Layer 2 of a small transformer language model trained on English Wikipedia (10 layers, counted from 0, width 128).
A neuron's activation on a vector x is GELU(weights . x + bias), where the dot is the dot product.
The model reads these tokens: "," " War" "r" "ington" " said" " S" "ind" "i" " was" " now" " the" " \"" "b" "ub" "b" "ly" " host" " of"

The vector x that enters this layer's MLP at each token. A number n stands for n times 0.0085.
0 ",": 63 61 140 -58 -155 -190 -12 -152 38 -15 211 54 17 86 -26 -186 -126 -90 248 -15 -41 100 94 106 -69 -175 146 -107 97 122 104 -71 -37 -54 0 32 -108 72 70 250 113 -67 -65 306 75 -25 -123 30 -68 85 -85 -78 177 198 -68 -126 9 189 26 -143 91 -293 -338 -14 270 -32 -229 -43 -115 -8 -62 -70 57 -120 1 112 -100 151 87 195 -258 361 40 -26 169 113 181 -221 113 46 103 -12 92 -113 50 -8 -163 133 -215 41 98 -63 -108 96 149 -138 -40 63 -65 65 225 183 -67 -14 31 -131 -163 137 -58 -51 144 -205 -2 -297 -54 -127 -96 -62
1 " War": 89 12 63 22 -104 -235 92 -256 -89 -127 136 -78 -31 48 85 -146 14 -35 68 -20 10 230 87 29 145 -92 20 25 -134 98 332 -1 13 90 12 66 -112 21 -9 69 26 24 -69 323 65 88 25 -9 -47 67 -254 33 192 155 -234 -128 29 6 1 -136 10 -456 -356 -197 85 -20 -188 -47 79 118 -112 31 155 -76 -119 41 114 0 -9 64 -26 250 -12 4 203 -60 72 -156 -5 130 126 38 48 -138 37 167 -165 195 -190 26 2 -32 41 20 90 -322 -95 102 -53 37 180 108 -46 75 177 -259 -298 87 112 160 115 -125 -162 -93 108 45 -152 -57
2 "r": -58 166 14 -24 33 -132 146 -228 -116 -34 140 -44 -280 42 -9 -193 -26 -27 73 -57 -17 258 -20 215 213 -65 -17 -114 45 58 323 7 -62 122 106 -75 -36 -34 25 105 46 23 -88 301 0 40 76 166 -67 87 -210 27 284 -72 -100 -61 22 52 178 -51 71 -349 -287 -143 66 10 -81 -138 -9 43 -193 43 -60 32 -57 71 -266 136 -63 222 -24 303 -8 88 194 79 62 -158 12 174 60 -142 -53 -68 -30 182 -194 -20 -207 13 -134 5 2 -52 89 -263 6 133 44 165 217 191 -9 24 46 -202 -234 68 -99 85 138 -229 -118 -151 54 -20 -191 -13
3 "ington": 58 -63 70 -57 -36 -136 171 -266 -3 -73 217 -128 -36 15 -27 -120 5 -78 179 -36 -43 142 62 172 224 -66 -1 -140 -50 40 230 83 -27 138 162 16 -101 -35 125 -33 127 21 -143 387 33 -9 -75 2 12 173 -120 47 182 -112 -184 -49 14 112 46 -169 41 -468 -344 -235 30 -98 -100 -68 -27 43 -173 46 28 -61 -26 55 -40 114 68 63 -71 292 103 60 138 -3 196 -127 48 85 20 55 40 -135 60 165 -235 85 -230 -9 -37 87 24 58 212 -322 -2 83 -47 67 245 40 -38 39 194 -196 -206 167 13 3 89 -57 -200 -66 -116 -89 -109 7
4 " said": 106 -116 109 -97 -15 -233 68 -175 -57 -50 210 -179 -146 -1 -19 -176 -23 -56 72 12 -2 95 26 147 78 -80 53 -32 44 87 321 -20 -72 144 54 -116 -116 117 161 95 53 47 -135 248 114 58 -49 -12 -112 232 -65 121 191 -15 -89 -177 -18 85 2 -146 35 -477 -265 15 155 -87 -312 -196 -50 112 -148 33 -164 -69 -113 76 9 66 71 100 134 295 147 53 191 -38 130 -249 -5 174 123 76 6 -195 25 136 -80 73 -53 23 -47 -185 46 60 151 -190 -30 82 -87 9 309 156 15 37 97 -53 -136 99 -84 -82 76 0 -10 -160 35 -99 -66 -148
5 " S": 58 28 58 29 4 -218 96 -279 -37 -74 217 -82 -49 9 3 -123 -11 -80 5 -31 22 272 43 150 102 -210 60 -59 58 31 325 -162 60 184 -29 -19 -36 47 59 10 8 6 -16 347 65 22 8 55 -225 101 -168 72 238 28 -32 -183 -122 8 -43 -146 202 -363 -310 -75 126 -25 -145 -27 41 230 -1 84 53 -108 -103 218 -51 -103 -54 157 -66 297 -5 83 153 33 155 -312 46 190 -17 -17 -59 -25 -25 4 -127 270 -99 62 10 -80 -82 82 109 -305 -29 83 22 41 178 32 -52 -98 -31 -161 -213 12 -33 84 127 67 -155 -115 53 3 -205 24
6 "ind": 68 -97 43 -92 37 -238 296 -232 -96 -156 181 -91 -120 -74 127 -210 -49 124 68 -183 65 368 -92 129 88 -79 28 81 -133 189 320 82 33 -29 19 -57 -27 23 -46 -46 34 131 -36 366 53 53 25 -27 -108 127 -39 -23 212 -23 -119 -44 42 123 -63 -132 111 -346 -247 12 64 -171 -93 -93 92 -48 -63 -24 -60 -135 -35 202 -83 -3 -13 227 -2 200 243 -43 225 42 120 -273 21 136 56 -26 -51 -30 -138 62 -132 133 -257 -28 20 -105 -67 74 158 -221 -4 76 32 159 221 22 50 109 93 -199 -157 36 7 58 21 -164 -42 -45 -152 -47 -109 -128
7 "i": -14 -23 -80 -95 -30 -163 168 -280 -109 -91 259 -92 -254 -29 -92 -14 -53 42 16 55 -39 253 -4 60 153 -67 -23 -127 71 70 327 29 -5 97 80 -10 -119 144 96 100 159 16 -46 341 90 37 84 -56 -118 212 -112 48 193 -127 -7 -87 -57 118 41 -145 83 -388 -252 -213 106 -107 -7 -19 54 -51 -69 -68 -65 -119 2 188 -29 -6 75 87 18 405 155 172 168 46 68 -284 100 139 -55 -46 -26 7 -75 139 -127 158 -184 -21 -104 51 -25 -98 123 -254 7 86 54 214 213 43 -112 34 100 -241 -203 101 -70 -13 -1 -78 -182 -91 -48 -46 -69 -28
8 " was": 139 -38 85 -72 -86 -113 145 -314 -67 -174 254 -118 -179 67 -109 -109 -29 -67 120 -22 -22 135 93 81 104 -175 140 -30 -25 5 326 -47 -100 108 17 -13 -80 84 199 16 -9 67 85 271 91 2 40 -25 -98 122 70 1 253 -80 -90 -196 -85 122 44 -171 77 -337 -314 -20 156 -28 -244 -58 -80 3 -69 93 -52 -49 11 64 -38 76 -97 99 -116 317 109 32 109 -74 136 -383 120 209 98 7 -70 -24 -22 112 -151 100 -144 108 -106 2 79 87 98 -168 -68 74 -10 107 327 78 -59 -8 108 -36 -197 64 -80 16 106 -67 -73 -142 -61 -38 -17 -116
9 " now": 132 -29 15 2 -82 -136 145 -229 -78 -129 245 -133 -226 61 -99 -116 -2 -106 95 -30 16 203 47 181 49 -169 79 -103 -53 -14 320 16 -109 62 -21 -25 -124 143 147 19 51 -20 -108 271 187 -11 4 -113 -173 88 -38 59 203 -148 -54 -240 -77 170 19 -203 126 -456 -268 -102 17 -177 -238 -110 -57 79 -72 98 -60 -129 3 88 55 109 -20 44 -50 220 104 14 104 76 229 -283 89 248 42 81 -92 -69 -21 206 -8 105 -20 25 136 -8 -30 194 154 -171 -39 91 1 107 260 64 -33 43 77 -51 -70 64 -12 23 76 -27 -155 -101 -144 -4 -87 -79
10 " the": 106 56 63 -6 -136 -158 93 -318 5 -96 186 -145 -119 75 -64 -89 96 -42 205 15 16 229 59 185 54 -185 112 -8 -4 68 327 -40 -37 68 80 65 -83 49 135 100 59 100 -89 206 156 -45 43 -24 -190 111 -49 6 195 -27 -180 -150 -73 116 101 -182 92 -310 -268 -158 89 -175 -273 -112 150 188 -83 47 -17 -124 -2 82 -51 -17 -49 142 -97 184 41 -10 150 17 82 -255 20 187 -7 35 46 -195 -36 33 -132 81 -161 -67 13 23 -2 72 132 -208 90 66 -7 118 384 -17 -80 -20 10 -75 -224 125 129 10 88 -24 -37 -229 -166 -90 15 -83
11 " \"": 27 22 50 -26 -123 -164 165 -217 -122 -192 200 -49 -145 -29 5 -90 91 -88 163 36 -24 263 37 160 72 -246 80 33 4 163 283 -18 -50 78 26 -54 -27 153 29 129 -8 10 -110 331 90 14 106 65 -131 125 1 37 70 12 -83 -274 -64 168 129 -169 140 -392 -279 -159 161 -221 -131 -117 -146 89 -18 59 76 -102 -55 131 27 -91 -89 123 -63 285 37 -15 104 19 163 -256 46 130 128 29 84 -11 83 66 -158 85 -63 52 -39 -2 93 106 47 -140 140 -46 -29 192 281 -4 -160 -90 85 -141 -183 46 -105 -4 164 -14 -28 -201 -89 -159 -129 -46
12 "b": 95 152 -118 30 -156 -100 227 -365 -111 -120 -41 -180 -92 44 -61 -83 -31 5 151 41 11 139 -96 165 160 -168 -54 64 63 80 318 -171 -16 32 142 45 -49 63 8 19 147 190 5 305 39 -31 73 2 -104 162 -71 -18 245 20 -161 -75 -49 68 150 -132 22 -318 -295 -178 150 -109 -312 128 29 5 -49 20 -22 -203 10 221 -73 73 46 169 -7 202 125 -45 115 28 152 -211 2 124 11 -43 164 46 3 100 -269 47 -164 -59 6 -38 -33 63 75 -158 107 -27 -58 194 197 74 -16 56 4 -78 -186 75 -32 32 164 -137 -139 -207 -15 -55 -231 29
13 "ub": 144 -16 117 -94 -54 -137 272 -310 -42 -97 53 -239 11 -17 -39 -128 43 -23 99 24 -10 179 -65 197 71 -220 -104 118 -33 160 317 -103 2 14 -26 -22 -63 127 36 91 148 28 -159 349 80 -97 58 52 -51 81 -157 75 141 48 -13 -11 -51 -16 100 -127 53 -370 -283 -148 160 -109 -328 103 55 -11 -138 26 -30 -184 -48 164 -46 -16 50 285 6 276 52 -67 216 -41 125 -224 25 83 26 -10 89 113 -63 96 -244 2 -145 -95 -54 8 -43 57 155 -206 132 -29 18 167 124 141 -111 30 159 -120 -176 72 28 114 149 14 -155 -48 -84 -134 -157 26
14 "b": 141 89 -48 18 -108 -93 195 -330 -144 -53 48 -222 -105 42 -112 -86 23 -14 188 20 11 120 -97 139 193 -153 3 14 110 60 316 -150 -18 129 160 51 -56 66 35 -12 134 173 -28 299 6 -37 45 22 -104 186 -125 16 263 -47 -140 -74 -6 56 152 -132 26 -276 -316 -180 160 -36 -276 70 71 -28 -75 -6 -30 -194 -15 198 -63 73 48 161 37 213 115 -68 91 -12 176 -256 54 172 5 -43 135 38 56 84 -321 33 -155 -83 -51 -33 -53 50 132 -197 73 -15 -7 168 212 111 -46 1 64 -121 -196 105 -44 3 104 -101 -111 -147 -60 -63 -260 4
15 "ly": 272 19 77 -71 -44 -120 225 -208 -55 -141 318 -162 -184 53 -53 -100 26 -61 69 -20 -13 96 59 92 75 -256 219 -59 96 71 341 17 -41 93 -4 -16 56 152 119 89 21 104 13 235 54 -2 -38 -99 -124 150 -93 30 230 -189 17 -97 -5 153 131 -120 55 -409 -226 -159 28 -28 -117 -120 -75 -22 -41 -16 -109 -169 4 168 6 19 15 180 70 188 24 -63 219 -116 243 -318 32 222 74 46 -62 27 -8 127 -289 -44 -39 -103 20 21 -29 85 160 -224 -71 -48 22 31 217 130 -38 -63 31 -107 -94 120 92 48 45 -60 -123 -144 -197 -30 -160 -109
16 " host": 33 -108 60 -62 -145 -99 166 -215 -98 -134 108 -232 -83 8 -108 -191 72 -89 119 12 54 172 -8 128 161 -75 79 83 1 75 248 -43 22 -75 29 -28 -138 157 139 -17 163 -28 -126 315 -72 -16 -10 71 -101 118 -52 25 178 -144 -114 -122 -29 90 116 -179 177 -333 -236 -131 131 -159 -358 -114 157 99 -79 42 -147 -101 -111 47 103 58 -13 150 -77 251 118 -26 141 150 125 -366 127 166 91 22 -71 -32 84 42 -147 99 -66 -27 44 72 19 167 144 -232 -16 43 165 27 264 81 -157 82 209 -37 -118 41 40 33 73 86 -114 -134 -107 -95 -184 -68
17 " of": 132 64 69 52 -40 -126 99 -283 -59 -134 259 -184 15 -56 -60 -144 177 -32 40 122 9 94 -131 81 9 -129 138 -79 -8 122 247 -42 -33 135 2 103 -88 121 118 51 78 -28 -124 232 249 69 -31 6 -46 17 -148 -35 252 -50 -58 -171 -171 79 103 -118 156 -314 -405 -201 79 -59 -279 -170 33 49 -123 118 -33 -98 -8 160 42 70 -9 160 2 254 53 54 174 -42 58 -327 63 196 -50 -28 -38 42 58 83 -181 49 -159 22 -6 78 93 25 164 -186 -27 77 138 130 222 13 -3 -27 57 5 -188 116 44 -38 101 -47 -46 -174 -135 -183 -152 -56

Each question shows the input weights of one neuron of the MLP. A number n stands for n times 0.0018.

n218 (bias -0.041): 0 6 -54 159 160 6 -72 -82 81 -26 -28 -37 223 38 -147 -93 -18 -78 -117 77 -81 65 -27 110 -129 -69 86 47 -28 217 264 54 -61 180 -64 81 83 0 73 -113 -49 -92 -72 140 192 -31 6 41 -40 -208 244 64 3 25 24 -114 -25 -91 -19 66 -199 38 73 -212 -271 -66 9 110 134 53 147 -120 81 -13 75 -75 186 127 -121 84 144 -48 -230 3 -37 16 -185 74 94 -3 -46 -55 117 -149 171 -26 -109 38 6 -69 129 -36 116 153 -77 9 24 -97 -34 -69 -126 -6 14 174 -71 54 -25 75 -18 -164 -3 7 -97 -70 65 -82 -77 93
On which two tokens does it fire most, strongest first? 17 " of", 1 " War"

n70 (bias -0.022): -28 -20 -266 11 77 -21 180 -27 -3 328 -211 116 73 -109 -140 -97 -16 -140 -63 -70 54 47 -171 26 48 31 -24 7 141 -20 -179 39 -46 104 -50 -37 93 46 43 0 13 -91 -38 99 61 246 10 -96 46 -21 48 7 -55 47 119 97 -117 -13 54 -200 -108 -48 -170 -61 80 110 -37 102 -33 99 280 96 59 117 -7 -14 -92 10 259 25 -61 -210 13 61 149 -145 41 -28 -41 150 -171 -109 -39 52 111 -144 11 -52 -105 58 -140 -120 -55 112 -38 252 -20 -91 -103 127 53 72 -50 65 -308 235 -229 -14 112 -68 -14 90 79 69 159 -192 -154 -111
On which token does it fire most, and how strongly? 12 "b", at about 1.2

n106 (bias -0.013): 16 119 90 -22 12 18 -153 249 -70 -41 -196 3 0 -121 -48 -12 94 -34 -104 -81 0 27 130 114 -32 -34 -31 -9 175 9 -64 -29 -74 -21 -149 -97 42 3 -72 -51 18 148 -25 19 -6 188 -191 117 -21 130 76 101 105 24 -20 59 -161 86 -118 24 167 10 61 11 50 -105 76 -73 -36 -57 -202 111 20 19 13 -24 76 15 -242 -41 49 207 -54 51 -143 24 -64 129 -37 -108 70 -57 -15 68 -3 -22 94 -175 -152 -24 39 25 -41 58 262 34 84 223 146 169 -69 21 -79 -170 -35 -21 184 -125 121 15 53 -68 -33 -327 118 -65 -135 -78
Its three highest activations, in order, are on tokens 2 "r", 0 ",", 11 " \""

n258 (bias -0.041): -112 101 -45 136 -58 -66 -204 -122 18 134 -18 203 -87 11 113 -26 -17 36 -123 88 -159 32 56 181 50 -15 52 9 -38 -15 24 -28 3 29 -29 212 13 0 -46 35 -84 -127 30 71 75 -85 20 -9 6 -49 62 158 164 -209 48 21 75 -78 -111 -33 144 74 -145 3 -193 -105 104 135 121 -161 -48 -48 62 6 -283 -9 62 -164 -6 -240 -68 -60 178 -200 38 74 -104 98 160 -143 43 98 -34 189 -24 70 -6 82 -28 56 -6 80 42 103 -112 12 -26 15 -78 9 -28 52 -117 -69 49 -46 75 80 0 108 81 -148 -75 -12 86 0 182 140
On which token does it fire most? 1 " War"

n49 (bias -0.011): -21 -6 -53 9 28 49 138 -9 46 21 101 -51 -117 -180 -93 -22 -119 -26 -12 -99 49 23 -11 27 -27 29 156 159 -20 3 -77 25 -126 -180 -67 26 -91 59 155 -104 -34 63 -162 -111 145 20 -142 -99 73 147 63 128 -160 -23 -44 -41 -114 -48 68 -101 -120 41 153 -60 -217 58 -20 107 20 -162 123 81 11 210 -57 63 111 -108 108 -6 -35 32 -34 60 14 3 -32 30 11 76 39 107 116 23 -103 27 -189 12 -194 -391 59 -48 -38 175 127 -3 -141 44 8 -43 65 -64 79 20 -24 -33 81 9 -89 138 12 -55 -22 41 -40 52 136 136
On which token does it fire most? 15 "ly"

n459 (bias -0.042): -148 -120 71 -11 -40 -3 27 -14 32 160 -73 111 -66 -76 -3 0 36 -11 0 16 -40 8 94 93 -76 208 -28 102 -72 -91 0 -118 -180 27 50 -187 -3 113 -37 84 48 -18 -214 -145 -62 86 0 90 105 81 81 251 27 -94 -133 192 22 -94 93 -51 21 -44 128 -78 -60 -5 59 83 -171 -20 38 5 10 41 -206 80 121 40 115 -14 0 33 -5 112 24 99 -127 0 5 -222 25 -78 -95 -117 67 108 -85 -14 14 172 -29 -11 -72 72 -28 5 -129 -61 -34 -24 8 10 -40 44 78 -31 -106 180 50 -33 27 140 -141 -96 8 -27 -36 14
Its three highest activations, in order, are on tokens 3 "ington", 4 " said", 16 " host"

n321 (bias -0.023): -212 166 -3 154 107 221 37 43 -65 -99 160 -112 -52 -81 19 33 8 -6 -9 3 62 -48 -116 -65 -21 -109 79 106 -96 -17 -82 -63 -91 -48 86 65 -168 19 -72 -131 3 -22 -92 -41 20 14 63 -173 -133 104 199 66 -9 45 65 -38 0 53 -22 -114 42 118 28 -48 15 -95 9 65 44 -40 -15 -121 3 110 30 57 -53 8 -15 -95 -20 136 176 161 14 37 -148 -185 88 -11 224 -47 46 -113 -23 -97 81 -12 -91 205 39 171 14 -193 -17 48 -22 6 -245 9 -41 -6 94 -176 35 19 106 -31 50 8 41 -63 -39 189 23 -130 118 126
On which token does it fire most? 7 "i"

n402 (bias -0.006): 30 -29 -24 -12 -6 56 41 172 -32 -100 -74 55 -15 -81 -118 -172 45 115 140 84 -3 -111 -33 39 30 74 69 -41 3 23 -44 25 -126 -76 -95 -3 106 95 98 -86 32 196 -53 -110 106 23 -94 30 -23 70 -82 -77 65 -32 31 111 -101 0 -64 -241 -38 -6 -7 111 273 187 141 33 -109 52 -117 -3 25 -143 -127 -12 -129 108 -28 46 71 -110 -58 -44 -146 -91 109 36 70 -121 38 -33 -141 110 166 100 68 18 155 73 -72 -49 36 -226 27 121 34 -115 -155 -210 122 14 -62 18 130 -14 41 85 183 51 -12 25 -114 -249 155 -77 -136 -15
On which token does it fire most? 4 " said"

n169 (bias -0.039): 43 -49 245 -23 -39 -280 56 34 -6 35 -37 -36 120 -42 11 -11 19 -28 9 -8 39 165 -29 46 -5 -8 -164 169 -44 70 50 -91 -114 33 208 56 -119 -93 0 82 -229 142 39 -172 -14 -67 -16 6 148 -73 -8 46 -147 17 67 97 -26 5 42 -39 164 -18 149 -135 -163 -17 39 58 -120 -18 -94 -176 124 -145 -53 -20 -23 -75 -26 0 73 68 -44 0 101 -6 17 38 0 -44 128 -125 16 11 86 110 71 14 -139 -165 -8 23 80 -171 198 14 -41 35 -41 -62 -125 -30 -3 -120 -64 235 28 118 -35 70 0 -63 52 57 34 -6 159 -115
On which token does it fire most, and how strongly? 13 "ub", at about 0.49

n256 (bias -0.055): 64 55 78 117 -56 -66 -77 -3 -133 -82 -27 -49 -178 22 67 62 74 -66 -37 -15 -53 44 -107 -71 56 -39 -61 244 -3 -35 124 -43 -130 -129 -81 -53 -100 75 -41 -78 -122 11 -176 -12 63 44 -9 177 -35 43 175 75 -225 53 31 0 -141 -144 234 33 -136 26 184 195 -112 -33 68 67 107 20 172 156 -88 147 31 -27 232 35 121 -22 -128 45 -18 -82 -18 -74 104 -79 142 88 16 49 -153 75 -50 -55 31 -64 -83 -59 87 -135 -23 21 121 119 -58 -55 -49 57 200 -14 0 -157 -40 131 140 -83 12 -122 91 -107 199 -136 -89 -27 42 -18
On which token does it fire most? 11 " \""

n154 (bias -0.035): -170 126 -74 161 -53 73 161 98 213 120 16 -120 103 89 -77 -103 67 -38 -20 -93 204 -63 -15 6 80 0 48 158 -156 -3 -128 63 162 16 -25 -56 -113 71 -191 -6 -155 -90 -187 -59 -41 -63 12 -96 -3 43 -104 46 22 -163 105 -13 144 61 106 -183 53 34 0 -175 161 -10 186 117 154 -71 80 -25 -88 16 -30 57 49 -215 175 183 0 -160 15 41 -126 -270 54 -253 44 16 -40 -39 -48 125 47 -75 -67 10 -7 -6 108 39 -9 28 -35 47 -139 91 -111 111 101 -116 23 -134 -59 36 73 246 -89 -39 61 114 -43 6 72 -134 152 6
On which token does it fire most, and how strongly? 16 " host", at about 0.38

n252 (bias -0.036): 27 9 -48 12 49 -35 -18 -6 274 -130 -85 52 -18 128 52 -48 156 150 161 0 -70 -50 139 31 39 21 -45 118 130 -175 143 -143 -157 -47 20 -9 -3 69 23 103 52 11 59 -76 56 -245 91 -77 57 -37 194 -68 -86 -79 122 337 -45 -17 9 193 -47 -26 42 44 -36 184 -41 -148 -80 -80 114 50 45 -54 117 -99 0 0 -55 12 41 -3 161 32 50 -61 41 -45 -129 -49 -21 -140 160 -193 87 48 9 108 6 23 -253 -76 -70 -111 60 -21 -80 -36 -106 0 12 -37 67 12 88 121 -35 -44 48 -73 89 62 -83 -123 -35 -12 44 -199
On which token does it fire most, and how strongly? 8 " was", at about 0.51

n485 (bias -0.050): -122 -60 82 -46 30 65 -31 67 -167 86 -76 200 31 69 -57 163 132 -45 64 88 -33 19 11 -173 39 73 160 22 105 36 -36 189 11 188 -106 -155 29 -123 -101 -63 110 -37 -70 125 199 -133 54 -133 -101 -140 -126 -24 34 6 175 65 17 -54 -30 50 61 46 96 -39 -20 -211 20 3 -109 42 -102 113 -67 6 18 120 -41 19 20 -35 14 -31 -60 -122 25 -11 -56 -60 95 55 13 202 -45 -116 139 -29 -130 -77 101 95 -134 3 24 89 34 67 -5 -95 -11 -98 -14 -67 80 -130 -112 40 31 -81 -138 -3 -23 169 106 -211 22 -93 -71 6
On which token does it fire most, and how strongly? 11 " \"", at about 0.22

n471 (bias -0.032): 6 -30 -185 -117 -50 156 62 3 56 81 42 118 -106 19 -80 164 -38 -70 -131 130 -8 -120 -141 51 -26 0 3 -3 28 -67 -61 161 76 8 -5 -198 -157 -58 -74 184 -39 -110 -107 9 -42 -164 -179 -99 8 32 87 -14 102 92 -11 -100 -26 145 -36 -78 134 165 -6 -140 -123 40 81 -6 -55 -34 83 71 -67 -40 -6 8 23 -17 135 -146 -42 54 204 145 34 -73 124 -55 -64 -74 36 -23 -145 139 -148 -49 89 -40 81 -42 -138 -26 0 -64 -66 53 55 133 33 136 67 38 13 222 -90 46 88 -45 161 123 46 -21 -22 -69 -168 -94 -32 -75
On which token does it fire most, and how strongly? 7 "i", at about 1.2

n38 (bias -0.029): 61 33 -9 12 -23 -29 31 49 100 -182 -60 171 23 -54 53 -71 138 40 18 104 29 -100 -106 -82 51 -17 -144 -100 133 -253 6 30 83 -173 -92 -57 91 70 132 -92 0 -156 83 6 37 71 3 23 -112 63 -183 122 -72 14 209 -105 -168 56 -20 -17 -125 -13 127 269 85 150 117 -115 -42 38 26 116 134 49 -30 -57 27 -6 -150 -9 -34 154 118 -65 -128 97 -37 -150 -100 23 -63 -275 -112 3 28 -136 -12 -6 -18 -57 17 -80 -8 -80 47 -6 90 12 36 138 62 42 -53 -9 148 -63 3 9 150 74 15 170 25 53 -3 -101 -43 -15
On which token does it fire most? 5 " S"

n242 (bias -0.058): 71 -31 32 239 -6 -26 3 164 -288 -16 13 -312 -113 102 100 -15 25 80 168 -216 225 -206 -24 -85 -111 22 117 26 -6 -136 -76 140 96 -38 -65 136 -40 -171 137 34 -247 49 35 23 -83 -130 31 97 -103 -76 -48 -62 -22 13 18 -78 97 -25 -60 -10 -22 150 -74 -36 16 -13 115 -82 -75 -173 -78 129 -49 -36 -23 225 173 19 77 -76 3 178 -66 6 -92 193 -22 82 60 -28 -134 -168 -49 71 54 3 104 -117 -76 -51 53 -92 54 -89 114 10 -50 -151 -90 45 171 132 -50 -120 -69 -6 157 102 170 52 -62 27 -102 94 -82 -116 -21 121
On which token does it fire most? 15 "ly"

n34 (bias -0.030): 75 -19 -219 106 8 20 85 60 -90 -84 28 61 3 43 -66 168 -104 57 -106 70 -73 245 -223 43 -19 -51 41 -51 64 84 -48 116 5 79 0 -22 -78 -97 67 218 -11 -108 74 -79 -196 107 -14 -66 -66 35 119 118 37 65 -32 -9 -54 -99 20 -85 155 -15 110 85 -26 -189 -51 6 -88 -56 35 -120 -60 -106 45 3 106 31 89 -74 48 -3 -211 -81 -17 17 31 108 110 -47 8 -38 22 -83 93 -67 150 -127 -85 229 44 170 65 -23 142 -179 -55 -12 -116 -43 0 -77 -86 37 -61 -16 26 195 -80 -154 12 78 -58 162 14 60 -59 -139
On which token does it fire most? 7 "i"

n2 (bias -0.041): -214 55 -27 151 50 -117 -24 -33 -123 -17 -54 124 3 -46 21 -10 36 54 -36 5 -198 -30 84 -162 91 22 116 -200 -90 69 -69 49 -5 91 -108 -77 -233 -116 -129 42 82 -100 108 106 -8 91 -151 -87 100 -39 -75 -68 35 -83 -10 14 -46 -115 -170 -27 115 150 113 -20 11 5 22 39 -110 149 30 19 83 251 -8 32 0 -61 -53 -39 -27 128 -66 152 21 29 -30 6 3 -151 57 45 -41 -145 83 47 -14 58 -192 46 -85 61 82 64 173 -113 -68 50 74 19 -8 101 -15 68 -150 -67 22 32 47 -21 -30 40 31 36 134 -123 -41 50
On which token does it fire most, and how strongly? 1 " War", at about 1.8

n136 (bias -0.054): 79 -121 -51 29 -3 178 -17 212 -3 116 0 30 110 71 -146 95 181 -25 3 16 -3 -55 -131 106 -10 -72 74 114 71 -60 19 -37 -172 110 111 30 79 -162 -87 -143 0 18 -28 -118 -11 16 -21 0 -73 158 -41 -70 86 30 -79 39 148 70 22 196 8 100 -64 114 25 11 -47 -114 -127 -130 8 -142 32 -235 -78 -39 49 -5 23 -80 97 109 11 -41 102 -44 11 83 6 60 99 -11 -93 -112 47 -216 -23 -206 -23 41 60 -94 -207 96 127 -53 -108 -102 -140 106 20 152 20 31 63 53 -53 91 -11 -61 39 -9 40 96 99 -103 -60 -60
On which two tokens does it fire most, strongest first? 14 "b", 4 " said"

n212 (bias -0.060): 93 -19 -46 -3 3 92 -82 290 -176 -44 -20 35 -150 71 118 53 -164 10 -27 -103 211 -133 -62 100 6 -305 -134 200 48 16 32 50 117 13 -35 65 138 -102 195 144 -116 16 20 41 20 -62 -76 79 -156 -71 -59 0 -66 71 65 -7 -20 -25 103 49 32 21 94 111 163 -112 -150 91 96 6 -213 112 -122 3 82 -127 -235 81 -130 -163 160 -30 -116 -32 0 -49 -111 -37 46 -32 27 41 -59 -139 -13 44 38 104 81 150 29 122 226 75 184 -72 -32 -20 86 33 -95 -177 -39 10 -20 -214 128 118 -171 -106 -173 -3 -108 -63 202 76 3 -211
On which token does it fire most? 4 " said"

n132 (bias -0.092): -14 142 -40 26 -120 11 45 136 -92 -49 88 97 49 -8 -44 -8 -242 110 -137 -44 50 31 -64 62 82 31 35 144 -203 20 84 -24 -27 -14 -102 -6 98 -77 -152 96 44 -236 -102 26 110 11 -98 128 -52 26 -62 -101 85 -129 -64 -181 -37 -183 147 -20 64 237 3 -82 14 -159 -25 -143 189 5 43 -57 135 -6 -95 -191 -91 25 185 -85 17 -137 94 67 -11 -36 -82 -139 107 3 -103 32 -78 123 -109 0 -30 -55 -79 28 -50 35 161 -6 6 88 44 61 -66 -31 -44 49 39 40 -108 49 -88 118 16 -113 106 15 0 75 140 60 19 55
On which two tokens does it fire most, strongest first? 2 "r", 17 " of"

n292 (bias -0.049): 44 160 -107 -10 -78 -73 -33 179 -26 -30 17 194 195 -53 177 -129 -149 -76 -113 -19 -46 -115 -147 142 99 -3 -98 -79 -62 203 -52 167 -26 78 122 0 101 -55 -29 61 -104 -35 -53 -110 -56 -206 41 -33 235 -55 115 -189 20 144 -69 74 -73 -70 150 33 -115 130 -37 146 81 -93 -234 -37 -209 74 77 -77 -16 -40 -128 10 107 -186 -107 -45 -112 77 -58 170 39 52 40 -112 270 -10 -181 14 13 120 92 65 -21 37 171 221 68 92 25 -49 -30 132 -26 109 -45 -173 17 -156 149 33 88 -67 -13 105 32 28 107 -129 -90 -13 -102 177 -22 -233
On which token does it fire most? 0 ","

n105 (bias -0.060): -91 134 143 -78 56 178 -93 -144 -137 86 -3 -76 -43 68 6 -69 -170 42 12 247 18 3 150 68 17 45 -77 -147 -38 -44 92 -108 84 47 29 -41 110 -73 -29 -3 -50 134 177 -16 -63 80 -66 -48 108 -40 6 -116 36 -15 153 106 -79 -32 -27 -69 -139 55 -36 129 -82 -133 48 -120 -227 17 0 -27 80 173 -119 -39 -62 35 -100 127 21 148 -109 -53 -217 -6 -24 -102 188 -35 14 -43 -51 -76 83 -3 136 -128 53 9 -41 -108 -20 137 251 -54 47 160 -140 15 -102 -173 -55 -264 123 141 39 -6 35 6 76 13 145 -34 15 -66 -68 129
On which two tokens does it fire most, strongest first? 8 " was", 2 "r"

n53 (bias -0.054): -51 -51 -39 122 162 151 -6 -18 -15 -133 -127 0 -36 -222 -20 39 -45 -151 37 -9 -97 -3 -103 118 -111 204 127 -41 -9 61 -58 -194 -129 -93 57 -128 25 -115 23 144 72 -78 -27 61 -98 -123 -54 30 192 -43 6 63 -9 -15 -50 -111 39 163 -12 138 -131 -48 -108 41 102 -98 -141 -191 138 39 -75 92 -149 -86 83 -56 58 105 52 171 32 -110 -23 160 18 29 -91 -97 79 49 153 -52 51 -15 67 24 3 123 256 -9 40 -119 101 82 -138 91 26 112 -20 47 -131 -190 -124 110 -100 3 44 -9 3 22 48 -16 92 -6 -23 -74 -81 223
On which token does it fire most? 16 " host"

n341 (bias -0.030): -99 -46 -75 -8 159 -29 0 -27 60 73 58 5 102 -194 -85 30 -38 56 -30 62 -115 -24 -5 163 67 61 111 -13 83 55 -86 -5 28 37 -88 -55 103 8 -52 -59 -137 -30 -159 52 -42 -18 153 64 -44 49 71 66 85 68 -177 75 -61 -115 16 -18 -84 -75 38 -74 91 125 -8 -49 26 -12 99 -16 106 64 -72 -273 91 -86 102 -118 -134 -19 8 -138 -76 -31 217 184 -45 127 -27 -41 5 -110 139 16 -75 -121 -8 -18 -3 8 -20 87 40 135 -10 166 85 93 82 -25 2 -64 -155 -74 -24 84 10 -60 56 134 82 -150 -149 -67 57 46
Its three highest activations, in order, are on tokens 3 "ington", 11 " \"", 10 " the"